Layer 4 of a small transformer language model trained on English Wikipedia (9 layers, counted from 0, width 128).
Take only the direct path to the model's output, skipping the later layers: a vector added to the residual stream pushes a token's score in proportion to its dot product with that token's output vector.

Output vectors of the tokens that the questions are about. A number n stands for (n - 500) times 0.0029.
"ine": 511 657 643 628 378 355 587 765 504 273 729 457 333 469 665 523 400 395 342 478 414 331 556 471 361 510 674 438 563 336 696 622 603 619 473 357 644 586 274 285 688 456 635 693 562 439 253 316 369 407 529 533 472 439 534 581 335 425 596 455 625 429 488 660 639 545 685 427 612 523 693 572 491 533 696 618 537 433 459 546 477 681 634 614 329 593 594 490 519 432 606 497 545 631 632 550 671 655 517 421 441 763 500 433 383 500 504 617 582 450 533 405 364 317 384 483 487 497 515 434 464 543 233 425 472 568 417 395
"uary": 568 733 323 681 284 484 344 283 511 414 489 735 456 518 326 672 480 718 683 599 345 383 558 473 581 472 413 544 672 704 227 647 550 653 809 362 556 822 490 569 529 688 637 773 751 676 669 407 585 319 613 490 202 655 717 669 490 299 192 792 719 677 408 475 537 456 490 638 763 471 658 562 378 264 182 443 479 339 272 402 696 451 536 339 474 495 362 559 173 546 887 558 650 289 630 556 592 663 437 524 771 541 528 374 518 602 542 30 411 840 463 445 317 738 582 637 511 563 394 640 457 219 225 541 562 647 417 280
" See": 566 684 496 517 308 634 441 523 480 352 399 537 272 517 468 477 269 336 384 338 408 583 552 520 553 437 442 642 718 392 493 495 404 547 648 381 286 579 276 316 500 348 458 536 694 493 444 423 653 469 361 355 482 667 579 464 366 432 500 494 593 578 546 368 409 479 787 321 451 476 577 520 336 537 487 353 533 634 421 474 540 426 624 332 579 244 532 420 459 634 454 338 705 503 482 299 537 560 552 332 469 671 428 436 379 584 551 606 407 446 550 358 633 429 688 531 366 559 708 555 303 340 616 442 531 636 323 633
" (": 577 399 613 354 533 420 552 387 422 500 554 508 576 489 603 451 489 452 503 511 480 510 601 327 281 580 555 364 443 423 500 461 503 598 340 540 467 497 544 551 336 514 586 444 395 367 423 441 313 588 480 509 429 679 529 477 413 545 423 463 461 453 607 407 383 457 357 406 437 531 470 300 402 474 483 516 486 579 640 529 590 539 466 577 457 367 481 586 625 394 397 593 538 490 489 497 409 448 611 447 600 527 543 624 452 442 396 539 474 381 290 658 449 523 315 599 564 604 491 494 680 559 525 481 645 386 481 470
"echn": 592 267 393 456 594 500 480 475 563 598 274 487 346 528 249 462 500 457 395 710 354 613 649 752 644 513 305 432 567 619 481 635 311 767 707 654 338 867 482 496 722 565 410 797 736 614 593 419 362 365 429 625 546 736 549 519 354 430 614 554 697 258 258 311 720 589 415 447 713 491 775 541 704 539 346 258 729 266 562 530 667 405 566 690 466 410 740 441 171 781 574 410 569 605 667 486 569 557 429 420 525 684 394 210 580 485 445 459 397 661 612 592 518 321 611 621 379 321 793 681 285 392 519 400 508 490 424 717
"ira": 644 509 819 700 505 643 481 514 441 564 556 292 319 495 632 661 556 350 623 602 465 370 513 387 490 472 549 675 629 423 470 678 414 252 536 592 651 457 415 454 686 654 370 680 715 569 505 601 573 554 434 451 445 413 663 619 504 447 398 633 648 606 553 513 686 587 636 358 838 498 644 586 597 407 225 534 416 420 355 531 440 537 277 547 702 512 736 332 378 622 202 481 160 590 638 405 618 423 426 570 315 619 721 508 421 587 358 197 357 532 676 615 588 586 751 559 374 712 632 580 333 640 348 439 383 673 82 674
" Ver": 542 415 441 664 516 573 332 399 448 578 467 550 463 500 615 595 505 635 438 675 375 521 450 385 605 538 534 452 671 560 525 491 340 500 485 502 488 567 422 537 459 498 517 521 657 603 500 448 447 495 484 323 520 449 703 641 518 534 568 714 458 585 497 566 519 554 477 523 537 495 604 591 566 479 429 477 537 480 537 440 406 596 405 518 508 439 507 495 385 616 454 428 407 436 500 467 471 347 466 549 321 533 556 393 563 510 476 520 385 405 559 558 525 372 614 547 435 576 731 526 396 469 621 557 418 545 463 342
" N": 484 523 500 454 543 517 440 589 367 511 550 446 459 495 560 482 425 565 413 523 541 624 456 641 530 594 539 500 540 511 496 422 508 547 453 594 502 460 484 516 343 490 604 393 515 650 529 539 584 551 445 485 516 419 403 443 408 577 517 453 535 442 540 548 372 510 615 514 397 512 548 520 552 610 544 571 573 498 479 451 569 640 361 589 386 464 494 541 557 435 446 471 507 533 340 490 318 464 502 481 644 472 526 583 548 466 436 491 444 470 449 456 468 513 558 388 548 473 553 531 456 469 537 469 526 556 535 388
"ivate": 511 505 422 578 490 342 764 455 625 754 330 248 482 532 350 522 662 627 360 609 396 436 323 550 563 384 575 472 486 381 505 634 692 458 850 370 322 899 322 353 412 477 625 701 709 708 464 258 587 576 505 424 396 515 654 708 427 163 401 741 650 657 394 628 680 451 551 657 514 485 624 397 667 509 322 657 486 409 562 496 338 430 421 298 519 688 513 280 369 797 637 378 663 376 528 353 542 643 301 385 596 668 702 290 592 601 760 571 559 819 713 455 185 481 531 478 517 678 451 547 183 355 505 491 432 500 540 395
"h": 350 597 507 271 401 492 253 420 508 598 562 536 618 491 560 335 561 477 598 471 549 632 522 432 426 510 425 315 360 221 742 688 705 504 556 649 543 406 638 510 653 500 469 569 593 295 758 628 507 452 446 452 556 413 302 485 672 497 489 465 408 659 500 458 511 534 702 751 611 511 346 532 331 387 532 524 398 266 568 569 451 569 612 518 493 437 684 535 585 432 314 450 752 463 332 578 293 595 449 204 184 431 448 532 484 428 483 399 546 597 470 528 552 515 524 635 433 651 714 610 448 579 331 493 394 540 455 453

Output weights of attention head 1. The head adds the sum of these rows, row i times number i of z. A number n stands for (n - 500) times 0.0022.
o0: 651 519 416 663 603 666 256 531 598 475 581 651 656 464 444 503 418 568 390 680 250 616 564 292 334 695 765 391 456 503 732 484 580 575 378 498 238 603 532 617 479 523 498 476 605 462 746 607 523 481 296 583 577 355 447 562 503 386 366 459 541 588 466 328 547 527 445 472 432 502 484 308 365 501 355 131 366 587 399 473 475 684 432 469 713 448 538 492 264 521 526 398 335 581 566 634 516 276 291 201 540 637 482 578 496 393 575 188 584 524 447 659 618 538 641 499 429 618 600 375 665 624 432 585 579 476 448 360
o1: 399 668 511 529 562 355 535 593 568 665 719 661 528 427 507 444 644 416 542 436 578 532 614 599 507 481 281 513 705 466 581 305 626 470 556 522 435 595 599 603 545 424 526 487 353 412 244 462 453 648 390 541 449 534 577 386 613 565 476 392 555 453 295 449 396 456 423 722 356 527 455 455 404 483 178 504 513 467 691 536 510 456 373 494 616 620 488 582 478 714 642 651 419 590 523 686 577 357 601 599 373 434 410 457 410 598 496 733 391 515 661 556 655 199 483 719 574 654 598 329 605 395 440 720 558 606 487 469
o2: 494 444 480 563 577 446 368 730 421 765 415 399 627 431 522 496 152 638 348 504 576 504 558 797 684 830 580 728 685 615 506 511 369 700 562 605 211 407 550 504 469 428 455 537 425 458 223 418 522 535 474 465 517 594 434 529 300 583 333 575 523 370 409 426 545 508 486 471 373 481 442 432 497 538 501 571 562 438 567 363 489 402 278 365 518 554 636 661 658 206 378 483 388 512 541 299 348 510 507 369 626 470 517 556 520 710 512 431 516 613 337 525 270 518 488 423 615 449 512 527 513 279 586 509 407 459 620 427
o3: 533 668 549 351 475 529 364 569 570 581 423 423 663 355 300 703 463 479 386 543 587 589 590 389 433 403 438 397 666 594 267 576 647 524 541 558 533 447 472 724 619 412 489 460 508 429 469 625 352 563 624 480 661 449 503 595 660 670 308 476 427 530 556 697 538 342 528 344 615 424 482 281 495 567 699 480 332 478 549 574 513 716 329 485 474 461 592 456 525 541 365 779 492 487 624 299 348 295 600 514 375 434 434 489 565 230 525 513 612 217 654 540 458 453 321 568 565 278 358 528 369 501 245 385 417 579 215 445
o4: 441 558 663 244 348 537 131 337 671 303 523 515 521 366 346 518 384 488 499 741 516 497 606 395 641 558 451 511 658 342 509 453 264 396 572 387 341 433 661 420 428 457 379 470 237 346 578 595 529 436 448 433 330 306 386 448 456 504 684 448 297 369 417 450 657 432 585 936 497 422 484 632 555 532 646 318 466 479 732 557 400 453 589 525 566 476 420 465 386 647 602 338 510 448 379 497 402 610 341 601 747 447 294 458 645 438 402 572 559 443 468 585 476 504 557 488 648 630 477 497 507 535 423 410 339 437 506 540
o5: 736 568 427 570 545 488 410 515 682 469 368 398 634 592 508 508 336 283 429 180 532 612 573 514 342 523 526 558 493 482 294 468 329 432 603 451 325 107 541 438 423 419 622 458 481 434 721 492 422 591 655 473 578 567 608 446 474 279 560 423 391 484 553 450 317 340 434 376 636 577 590 459 289 469 470 342 830 571 724 480 522 487 487 430 553 337 514 420 435 584 562 440 449 487 275 405 771 669 647 482 266 369 508 528 470 740 589 661 588 442 299 389 450 510 621 565 479 659 386 679 614 415 320 468 643 456 564 493
o6: 347 532 574 539 689 564 568 487 461 441 626 502 501 582 593 680 499 578 587 484 529 527 557 311 424 596 668 536 521 546 275 422 408 446 473 517 393 475 395 982 549 601 474 384 631 491 568 453 485 403 427 369 370 666 669 502 635 337 497 289 396 603 477 313 515 322 354 572 338 452 611 692 523 375 466 434 418 657 376 476 587 443 405 626 255 358 535 538 561 414 328 545 642 381 301 465 470 236 409 650 666 577 152 510 715 558 488 433 400 362 466 339 457 432 655 602 550 617 587 544 452 389 606 485 466 557 711 771
o7: 380 389 514 510 685 681 538 366 466 589 458 309 464 470 809 499 542 611 448 593 355 467 766 627 499 485 413 259 676 460 456 475 117 514 540 745 554 584 534 403 567 491 624 583 659 654 501 554 504 513 406 565 554 485 642 486 514 638 747 323 471 308 581 557 259 516 623 604 727 477 507 581 526 508 551 362 512 578 498 513 350 660 655 565 432 343 594 540 432 570 444 441 475 601 390 647 470 180 621 417 415 517 508 561 610 394 574 545 438 722 562 605 357 367 532 741 631 456 588 596 489 442 463 471 534 473 460 419
o8: 388 472 527 306 626 408 473 377 643 620 576 408 557 472 560 505 420 397 458 409 415 578 492 366 637 404 609 434 430 525 402 516 249 564 565 388 432 309 427 688 597 410 674 678 481 587 174 466 621 482 513 350 674 493 321 426 591 237 582 605 595 506 534 334 405 459 478 557 423 470 189 588 327 545 445 521 427 527 376 445 500 486 646 414 375 623 403 419 382 558 584 343 568 591 658 391 460 671 355 405 476 379 501 420 544 564 527 432 406 524 600 337 403 309 383 322 527 479 569 423 860 620 415 568 341 596 488 608
o9: 510 525 522 523 514 325 484 688 583 299 390 570 411 484 620 414 493 374 618 438 586 674 403 706 374 389 536 540 513 711 438 587 308 771 492 395 456 598 483 214 530 614 706 541 619 316 622 416 397 580 335 684 565 562 349 382 345 531 357 543 715 528 647 147 432 222 767 614 626 532 519 573 579 448 703 359 388 524 374 519 470 471 357 633 440 653 186 443 434 627 554 432 809 558 552 474 558 410 715 416 549 585 402 510 564 506 602 514 405 560 473 641 422 487 576 702 448 377 414 386 506 375 268 438 382 428 434 456
o10: 510 414 522 317 429 576 509 409 488 553 462 575 487 571 360 375 692 548 314 422 525 613 544 641 451 474 349 577 477 284 531 396 511 618 527 623 706 304 544 616 570 603 308 448 567 204 529 532 593 545 314 479 360 527 388 449 456 435 699 451 497 541 467 414 694 390 712 220 303 639 589 650 525 349 408 569 515 602 490 481 462 649 628 333 484 516 506 782 572 524 528 554 399 629 527 314 552 247 632 528 478 592 459 611 465 545 699 596 482 564 453 520 498 548 503 339 565 458 529 278 820 687 447 439 450 442 506 534
o11: 467 586 553 421 651 435 493 490 469 445 525 328 700 611 574 390 503 625 493 507 523 257 480 500 393 441 367 386 660 607 432 604 647 604 735 428 657 608 391 545 450 534 629 639 443 439 488 492 521 586 664 441 640 598 513 561 384 577 625 434 466 527 522 599 667 521 688 449 554 475 505 434 632 557 243 289 699 217 659 497 469 404 580 554 433 480 570 415 506 577 497 478 439 457 533 274 569 250 486 293 599 506 450 507 507 612 531 318 527 757 638 359 558 664 671 502 684 748 637 402 633 442 342 450 368 527 670 536
o12: 302 612 613 550 451 412 425 542 384 613 476 406 572 498 258 463 853 709 380 341 646 527 488 531 284 481 757 457 525 303 661 403 588 608 564 525 396 532 484 503 513 484 527 553 410 743 619 461 372 563 588 529 525 372 375 489 720 431 715 596 558 399 501 410 573 404 591 401 148 480 602 515 372 486 551 620 573 439 425 559 332 446 692 557 701 306 405 404 537 295 514 543 732 394 501 512 430 463 531 515 527 504 343 506 550 400 518 484 648 617 485 534 385 287 353 487 543 575 549 605 222 383 365 648 404 434 490 397
o13: 279 418 513 414 520 376 495 550 460 524 409 523 356 501 455 413 553 455 749 573 627 556 444 513 538 534 448 322 389 550 425 479 552 540 482 650 387 612 648 652 507 429 516 428 505 412 588 611 408 490 574 473 467 509 499 468 500 472 466 576 458 511 622 439 731 646 625 422 432 497 514 217 631 437 397 467 499 795 572 403 545 632 609 296 388 408 657 161 426 504 778 323 492 443 533 597 536 451 530 460 679 541 578 603 404 535 537 954 533 476 472 520 354 717 433 563 502 355 505 366 458 420 575 486 361 633 532 656
o14: 539 459 565 548 598 328 470 429 411 410 606 543 542 563 453 349 768 401 487 444 413 373 688 415 578 550 578 684 552 571 285 455 381 545 649 565 374 665 748 717 346 570 485 465 423 251 452 558 534 498 589 414 567 550 419 578 628 546 456 446 315 656 569 485 421 495 507 190 737 452 248 578 469 343 545 620 287 257 203 518 519 333 729 414 621 542 497 436 656 633 521 475 516 520 478 727 600 548 404 380 550 305 525 555 353 509 579 545 505 468 402 618 631 672 435 517 637 485 448 530 455 478 152 548 671 504 776 407
o15: 629 655 284 341 471 575 589 641 703 418 650 652 561 438 481 633 511 585 594 383 508 648 550 605 593 420 596 545 566 314 474 409 326 308 540 415 761 682 397 627 370 437 411 385 557 642 406 371 661 511 364 580 635 538 417 636 330 525 389 544 559 565 407 663 608 418 541 392 454 675 562 293 478 485 539 401 528 515 447 603 482 374 569 582 182 301 285 313 794 643 486 441 531 544 173 452 354 459 484 246 634 499 525 457 449 589 386 742 451 447 290 558 463 376 512 389 361 511 527 438 577 287 464 525 612 546 319 279
o16: 336 535 542 687 800 718 493 408 564 544 446 370 534 492 547 335 446 564 709 354 525 604 574 587 384 363 412 362 556 315 503 427 557 538 539 724 459 402 519 525 435 464 516 521 521 445 868 443 595 326 615 700 445 567 331 578 360 742 428 473 490 454 433 476 512 528 221 484 369 578 361 675 488 410 560 621 562 307 458 504 672 399 557 638 608 535 639 721 537 679 579 333 551 427 506 360 534 530 353 317 664 431 596 558 434 469 722 454 452 519 552 500 389 260 381 479 496 440 216 398 316 389 406 299 477 743 530 531
o17: 523 406 627 535 476 588 477 908 439 468 465 516 420 657 379 652 529 430 530 471 556 613 431 657 521 430 274 383 451 224 509 545 417 634 552 346 441 436 750 660 494 439 566 609 612 432 278 549 540 615 719 503 636 364 596 493 649 555 478 586 676 346 479 530 461 233 430 405 581 402 481 577 517 401 479 467 289 688 410 474 394 347 635 618 465 365 449 564 336 563 299 512 350 388 416 473 687 509 345 438 702 493 560 444 427 370 393 458 584 668 502 533 563 550 568 589 593 379 421 494 619 535 760 512 555 627 701 457
o18: 239 622 702 399 424 621 254 525 465 390 369 440 450 449 563 522 550 418 473 359 544 456 516 556 636 459 623 401 760 498 721 678 481 425 408 452 471 576 557 423 639 441 256 349 703 471 443 288 536 613 371 606 413 740 596 497 438 218 476 531 543 503 484 535 639 310 432 444 483 502 585 342 669 642 510 509 453 422 388 591 341 491 704 520 502 522 759 421 650 341 471 444 421 435 399 727 584 722 628 303 429 403 351 610 555 444 617 420 326 458 610 360 342 541 504 667 724 768 377 544 497 557 537 392 616 665 437 455
o19: 611 373 524 560 547 653 580 397 500 361 583 604 341 650 557 484 440 414 388 726 440 474 595 349 489 527 366 232 564 610 417 584 564 520 455 479 493 451 479 573 690 608 374 495 396 475 480 446 431 355 617 462 391 559 505 466 806 285 475 478 503 475 384 379 657 457 340 503 299 408 577 274 548 537 488 462 582 469 391 526 275 550 518 615 434 444 147 633 644 522 504 437 566 646 599 529 651 635 756 296 406 460 635 518 629 554 557 551 641 701 359 643 601 255 324 422 659 379 393 494 516 329 415 306 191 467 690 419
o20: 512 557 521 379 705 465 530 588 518 570 530 593 474 559 465 559 456 482 444 546 515 406 639 516 582 380 584 469 438 354 424 473 822 375 455 429 472 171 618 353 436 563 408 477 491 480 438 432 685 461 516 491 391 561 368 673 690 523 461 485 367 458 618 514 282 358 550 650 607 486 608 274 345 477 515 513 605 715 575 522 408 429 462 427 439 626 744 495 480 432 599 575 986 563 436 612 527 503 581 282 755 845 452 521 520 544 610 239 521 574 629 364 611 480 458 440 543 178 505 324 435 528 443 532 729 483 573 503
o21: 643 689 527 416 400 624 687 406 473 631 653 518 399 499 433 554 630 484 537 465 457 429 571 477 587 567 390 566 404 419 662 565 458 403 704 384 532 575 638 458 714 540 508 468 569 496 549 549 681 367 582 700 525 530 611 452 539 512 462 367 750 283 591 305 468 532 436 367 505 676 183 262 325 497 710 347 523 538 503 473 487 457 450 367 602 446 553 544 630 381 503 622 464 505 612 631 319 537 495 593 686 587 463 536 544 490 468 402 689 683 291 318 517 598 548 523 590 497 440 400 657 353 229 273 465 506 341 846
o22: 535 646 590 387 610 423 421 159 425 588 376 340 615 627 419 483 460 551 332 467 603 721 593 445 440 641 352 470 429 534 793 555 518 495 485 483 407 469 594 431 479 513 663 428 504 692 607 531 338 427 671 372 520 550 482 561 333 636 493 637 707 506 517 441 632 505 508 365 614 466 341 417 607 661 524 552 504 661 393 444 454 429 214 603 328 502 356 596 542 572 622 476 453 302 259 642 539 374 497 407 448 593 606 278 576 438 380 550 551 281 744 334 576 430 543 436 688 578 510 307 555 547 538 540 650 552 558 370
o23: 635 485 558 264 548 516 528 423 531 393 490 487 603 477 572 509 399 327 495 349 510 409 606 404 528 550 544 500 542 558 373 471 443 789 306 442 377 611 369 421 463 478 582 575 418 511 507 436 395 543 534 571 395 724 584 527 498 488 499 503 472 521 385 639 588 556 375 565 457 747 505 470 429 428 592 494 488 466 415 421 366 354 675 492 587 461 486 549 455 626 522 652 473 206 602 528 661 462 577 498 723 505 394 507 418 574 565 393 459 425 604 642 478 524 329 585 635 396 448 390 695 534 761 702 593 466 289 429
o24: 422 669 530 624 419 274 595 294 576 432 622 422 548 433 410 381 531 246 740 549 424 414 502 563 503 472 641 487 527 446 477 471 614 339 638 645 336 397 611 504 389 506 370 619 522 554 440 501 331 652 373 435 414 386 505 519 359 490 558 413 697 574 462 606 544 411 585 412 552 578 624 570 420 567 445 494 291 546 447 342 179 537 429 593 307 430 617 568 329 597 488 412 389 582 409 538 560 555 762 353 523 491 535 549 401 362 336 283 569 467 446 445 542 600 344 459 385 508 431 584 557 338 608 266 358 482 356 623
o25: 380 362 426 309 442 479 438 206 476 651 596 568 843 631 493 472 286 551 847 467 495 418 561 609 401 404 515 443 485 339 600 588 489 553 412 338 596 478 683 409 730 627 479 415 444 729 352 529 394 591 743 486 331 525 661 605 481 464 490 549 492 597 516 397 535 357 736 411 505 434 563 551 450 590 482 504 646 567 547 500 615 436 525 533 519 625 530 518 538 500 434 690 499 307 740 632 464 367 339 516 461 545 552 540 417 524 812 415 513 338 282 710 457 434 571 390 410 398 576 732 569 468 503 393 524 542 485 459
o26: 549 533 624 445 609 410 495 419 463 630 438 575 471 339 478 455 390 397 429 396 442 630 308 554 620 365 513 569 543 392 433 543 626 487 627 411 462 595 498 561 588 501 422 580 489 488 741 652 449 524 463 507 360 391 475 514 607 285 532 311 411 532 479 508 514 670 256 316 669 550 776 618 551 643 561 630 239 562 580 546 323 309 294 573 385 642 536 299 703 671 556 447 449 385 603 448 529 358 294 602 457 533 684 439 398 462 432 605 370 756 348 437 293 397 487 641 508 556 438 501 354 572 492 328 683 248 622 377
o27: 284 494 309 480 475 568 586 548 507 512 456 484 626 436 344 561 721 336 378 491 528 511 855 524 254 623 405 393 457 620 290 522 505 413 642 516 594 570 531 436 676 441 412 650 735 505 467 671 503 503 384 398 440 429 395 759 376 587 395 483 570 575 552 324 753 481 449 458 520 477 387 587 641 308 523 621 647 547 666 498 296 266 432 493 587 581 483 507 467 519 393 693 617 414 425 624 467 583 381 455 453 574 610 325 390 575 388 450 435 562 394 388 407 434 420 518 397 671 506 575 625 492 534 545 480 384 586 565
o28: 541 531 559 441 563 306 649 616 493 118 832 335 337 481 688 626 429 624 174 381 641 837 695 513 574 412 372 740 586 579 458 589 747 667 439 512 586 425 430 394 616 269 511 507 538 519 680 485 537 470 590 544 300 442 542 541 532 411 498 284 550 554 441 566 502 591 845 545 486 446 417 679 518 491 390 345 436 580 376 513 591 618 455 448 428 383 700 577 512 441 563 633 377 381 415 566 458 692 319 336 533 504 422 501 381 602 491 454 684 445 568 542 427 322 444 303 505 506 560 614 570 394 323 266 471 465 413 507
o29: 496 724 406 327 428 400 674 511 549 500 415 658 530 417 550 694 568 471 441 515 659 715 312 611 508 427 633 460 450 518 441 571 527 440 396 509 340 635 441 391 560 540 582 497 493 632 742 616 434 650 359 489 628 618 481 456 664 690 331 283 351 637 580 397 630 593 492 600 493 516 352 579 372 637 498 574 448 454 728 435 408 529 583 661 244 454 715 464 437 364 415 476 358 427 399 592 355 664 508 493 439 622 492 553 712 564 805 535 548 768 401 554 596 517 546 559 466 431 545 410 592 573 592 571 399 772 874 463
o30: 416 467 624 549 542 522 491 465 588 609 413 477 548 566 511 650 400 491 587 421 419 441 750 421 455 481 375 441 517 300 434 268 309 354 268 499 347 613 298 514 510 474 564 493 657 410 372 243 389 408 526 484 438 427 508 568 514 449 490 475 489 567 360 358 717 475 768 575 577 468 555 495 389 293 834 680 376 223 570 577 507 600 485 185 231 401 600 431 380 347 697 548 300 489 388 419 727 472 386 508 423 613 511 375 345 487 558 498 592 567 611 568 692 548 632 466 371 419 489 557 279 446 449 615 560 311 485 546
o31: 439 610 717 521 430 642 562 579 368 589 565 545 721 542 591 432 644 609 349 557 469 436 451 300 608 490 349 500 557 587 562 385 191 405 486 395 302 560 404 678 438 414 440 532 482 587 593 588 381 586 460 561 414 431 334 456 396 434 567 470 503 658 475 763 421 415 334 510 610 393 498 589 567 665 504 478 653 596 480 554 420 332 462 350 592 614 456 455 440 415 461 524 677 430 550 481 517 607 596 454 263 748 267 522 344 481 624 755 606 518 474 508 485 636 655 391 296 235 519 409 675 327 484 327 522 445 405 481

Each question shows a token from some text and the vector z that the head gathered there. A number n stands for (n - 500) times 0.012.

" Belg": 475 502 472 513 477 521 496 471 483 525 481 520 479 476 477 485 492 506 521 489 484 509 505 476 497 498 512 498 476 485 502 519
Pushed up most: "ira"

"ur": 485 489 495 509 521 515 492 493 496 499 462 520 479 480 486 483 486 487 534 505 495 516 486 495 506 514 518 497 475 485 509 507
Which three tokens does it push up most, strongest first? "ira", "uary", "ivate"

" Hill": 504 531 504 533 462 579 569 489 459 464 474 456 472 530 484 504 513 494 525 525 516 543 488 587 509 504 465 451 460 453 470 491
Pushed up most: " ("

" N": 505 451 558 482 484 599 476 583 436 536 441 440 490 518 347 519 560 560 508 428 496 479 522 467 529 443 460 517 522 586 462 510
Pushed up most: " N"

" The": 475 394 509 622 365 376 605 549 520 437 585 393 750 506 414 467 631 544 467 602 361 578 322 317 696 382 596 374 234 298 558 391
Pushed up most: "ira"

" it": 496 484 482 517 482 508 488 472 486 508 472 525 484 492 473 498 494 504 507 502 503 502 496 470 503 522 502 523 494 487 521 510
Pushed up most: "ira"

":": 515 496 480 504 483 507 498 471 489 529 472 525 487 513 484 484 509 515 527 506 496 506 506 492 496 521 510 493 480 463 514 486
Pushed up most: "uary"

" her": 502 522 501 475 496 517 491 498 481 495 463 512 516 516 463 498 504 499 511 502 496 526 506 504 496 498 527 518 522 484 528 509
Pushed up most: "ivate"

"ut": 522 479 447 505 466 653 432 578 469 545 438 442 478 549 372 475 555 613 537 456 480 486 454 527 555 460 476 614 476 585 479 526
Which three tokens does it push up most, strongest first? "echn", " See", "ira"

"n": 505 550 479 506 516 520 515 490 495 545 449 543 490 498 474 492 481 479 547 499 494 519 515 490 510 454 493 482 499 471 566 548
Which two tokens does it push up most, strongest first? " See", "ine"

" King": 501 525 500 525 468 568 553 490 463 473 473 468 473 525 479 500 514 495 525 520 511 538 493 567 510 502 473 463 466 458 481 494
Pushed up most: " ("

" average": 500 531 492 514 514 507 497 511 478 505 482 519 508 533 455 500 491 503 496 487 517 520 504 506 503 526 520 514 503 468 524 495
Pushed up most: "echn"

";": 481 447 493 537 453 524 495 531 501 513 499 451 493 484 497 469 537 513 519 527 485 536 507 501 483 489 458 452 518 537 532 538
Pushed up most: "ine"

"ied": 483 417 695 454 505 531 530 588 397 524 444 438 506 482 318 573 566 494 474 393 516 472 607 394 496 423 440 397 579 587 442 490
Pushed up most: " N"

"ay": 486 424 672 460 503 545 521 587 402 526 442 438 504 487 323 564 565 506 479 400 512 474 592 405 503 424 443 419 571 588 445 492
Which two tokens does it push up most, strongest first? " N", " See"

" One": 534 520 455 538 513 533 498 484 442 561 460 470 433 633 479 552 565 603 434 527 553 525 535 680 468 512 498 412 400 441 404 611
Pushed up most: " ("

"\n": 505 498 472 485 463 505 496 472 496 530 453 503 478 491 504 494 534 514 512 494 491 513 507 497 495 531 511 495 477 461 511 477
Pushed up most: "uary"

" On": 500 501 479 513 472 522 504 468 490 518 466 530 470 497 476 477 504 496 515 504 492 508 501 478 508 507 515 499 489 481 506 504
Which three tokens does it push up most, strongest first? "ira", "uary", "ivate"

" M": 503 515 476 495 480 519 494 457 485 520 449 522 496 509 491 489 520 505 510 513 477 530 521 503 492 508 504 476 482 469 510 471
Pushed up most: "uary"

"erm": 529 463 461 499 461 638 439 580 468 543 447 445 479 543 364 481 556 609 535 449 487 480 463 522 545 470 476 590 469 578 479 529
Which of these tokens does it push down most? "uary"

"ated": 499 494 477 509 484 522 506 472 494 497 479 535 501 508 471 498 506 486 523 508 482 495 469 470 483 507 515 516 489 458 536 483
Pushed up most: "ira"

"ran": 498 502 482 514 490 520 485 457 507 522 467 517 487 491 467 484 520 488 499 499 489 502 495 511 497 511 517 498 490 467 482 506
Pushed up most: "uary"

"o": 483 508 529 368 531 401 456 551 353 441 676 406 855 676 880 578 502 331 369 416 490 536 382 189 508 423 575 486 600 611 350 328
Pushed up most: "h"

" 2": 585 424 380 423 366 515 372 421 505 430 565 364 619 452 491 594 614 304 355 331 527 579 565 432 817 453 433 476 518 540 438 546
Pushed up most: "h"

"ion": 457 498 484 533 485 500 482 478 489 534 499 505 497 514 500 495 523 499 517 480 485 512 488 519 529 521 506 522 505 482 518 515
Which of these tokens does it push down most? " Ver"

" in": 514 498 497 495 516 518 467 541 458 510 449 529 505 549 456 515 504 482 495 529 486 497 520 527 484 461 516 516 523 487 545 476
Which three tokens does it push up most, strongest first? "echn", "ivate", "ine"

" by": 497 525 493 497 500 507 487 517 467 501 474 528 508 517 453 498 499 498 500 506 497 527 516 486 501 510 510 520 510 471 534 492
Which two tokens does it push up most, strongest first? "echn", "ivate"

" president": 517 491 496 500 500 487 493 463 481 532 455 519 476 520 468 487 515 503 502 505 495 512 492 498 514 502 503 518 509 475 500 504
Pushed up most: "uary"

"of": 520 471 411 507 505 578 483 572 542 468 380 475 527 486 428 498 497 540 412 613 482 526 510 489 564 509 517 606 433 535 433 512
Which three tokens does it push up most, strongest first? "echn", " Ver", "ivate"

"28": 472 561 428 476 460 552 468 513 491 490 527 495 569 462 493 586 504 483 538 547 570 502 517 541 495 535 496 452 499 484 544 497
Which two tokens does it push up most, strongest first? "ine", " See"

"0": 530 487 487 485 485 497 482 471 499 539 460 523 503 525 492 490 524 532 536 496 502 504 502 493 505 533 507 489 476 463 517 481
Which two tokens does it push up most, strongest first? "uary", "ivate"

"th": 493 508 468 505 473 527 504 461 491 522 464 536 482 500 489 486 513 510 522 511 484 522 523 493 489 511 513 488 485 470 506 478
Which three tokens does it push up most, strongest first? "uary", "ira", "ivate"

" H": 801 390 662 325 521 535 680 621 413 505 386 383 518 700 356 381 620 317 493 667 290 683 548 609 540 475 557 512 543 575 476 457
Which of these tokens does it push down most? "ine"

"S": 509 530 490 496 519 526 506 483 491 554 458 518 494 485 488 486 491 457 552 497 499 541 515 480 515 454 477 467 489 477 567 515
Which three tokens does it push up most, strongest first? " See", "ine", "uary"

"8": 478 586 442 438 484 516 432 555 468 473 479 474 599 508 439 594 511 540 525 542 587 453 499 532 466 570 476 488 554 476 531 550
Which three tokens does it push up most, strongest first? "ine", "ivate", " See"

"N": 488 493 485 510 506 506 493 484 486 524 460 546 464 503 493 473 509 506 499 501 494 525 492 484 510 502 506 523 498 449 511 505
Which of these tokens does it push down most? " N"

" Ec": 495 495 482 520 480 528 500 474 490 520 472 521 475 476 482 480 508 501 523 497 495 510 499 476 505 502 517 501 485 491 513 509
Pushed up most: "ira"

".": 511 481 500 502 458 530 507 507 492 520 506 528 495 503 448 509 485 529 484 512 487 492 475 486 480 513 519 512 484 477 525 522
Pushed up most: "echn"

" Germany": 544 279 459 482 552 431 505 527 461 474 507 557 566 522 479 447 476 723 443 542 454 571 538 455 376 551 521 560 521 447 371 474
Which three tokens does it push up most, strongest first? "echn", "uary", "ira"

" 12": 495 495 481 520 480 528 499 475 489 520 472 520 475 475 483 481 507 501 522 498 495 511 500 476 506 500 517 501 485 491 514 509
Which of these tokens does it push down most? " N"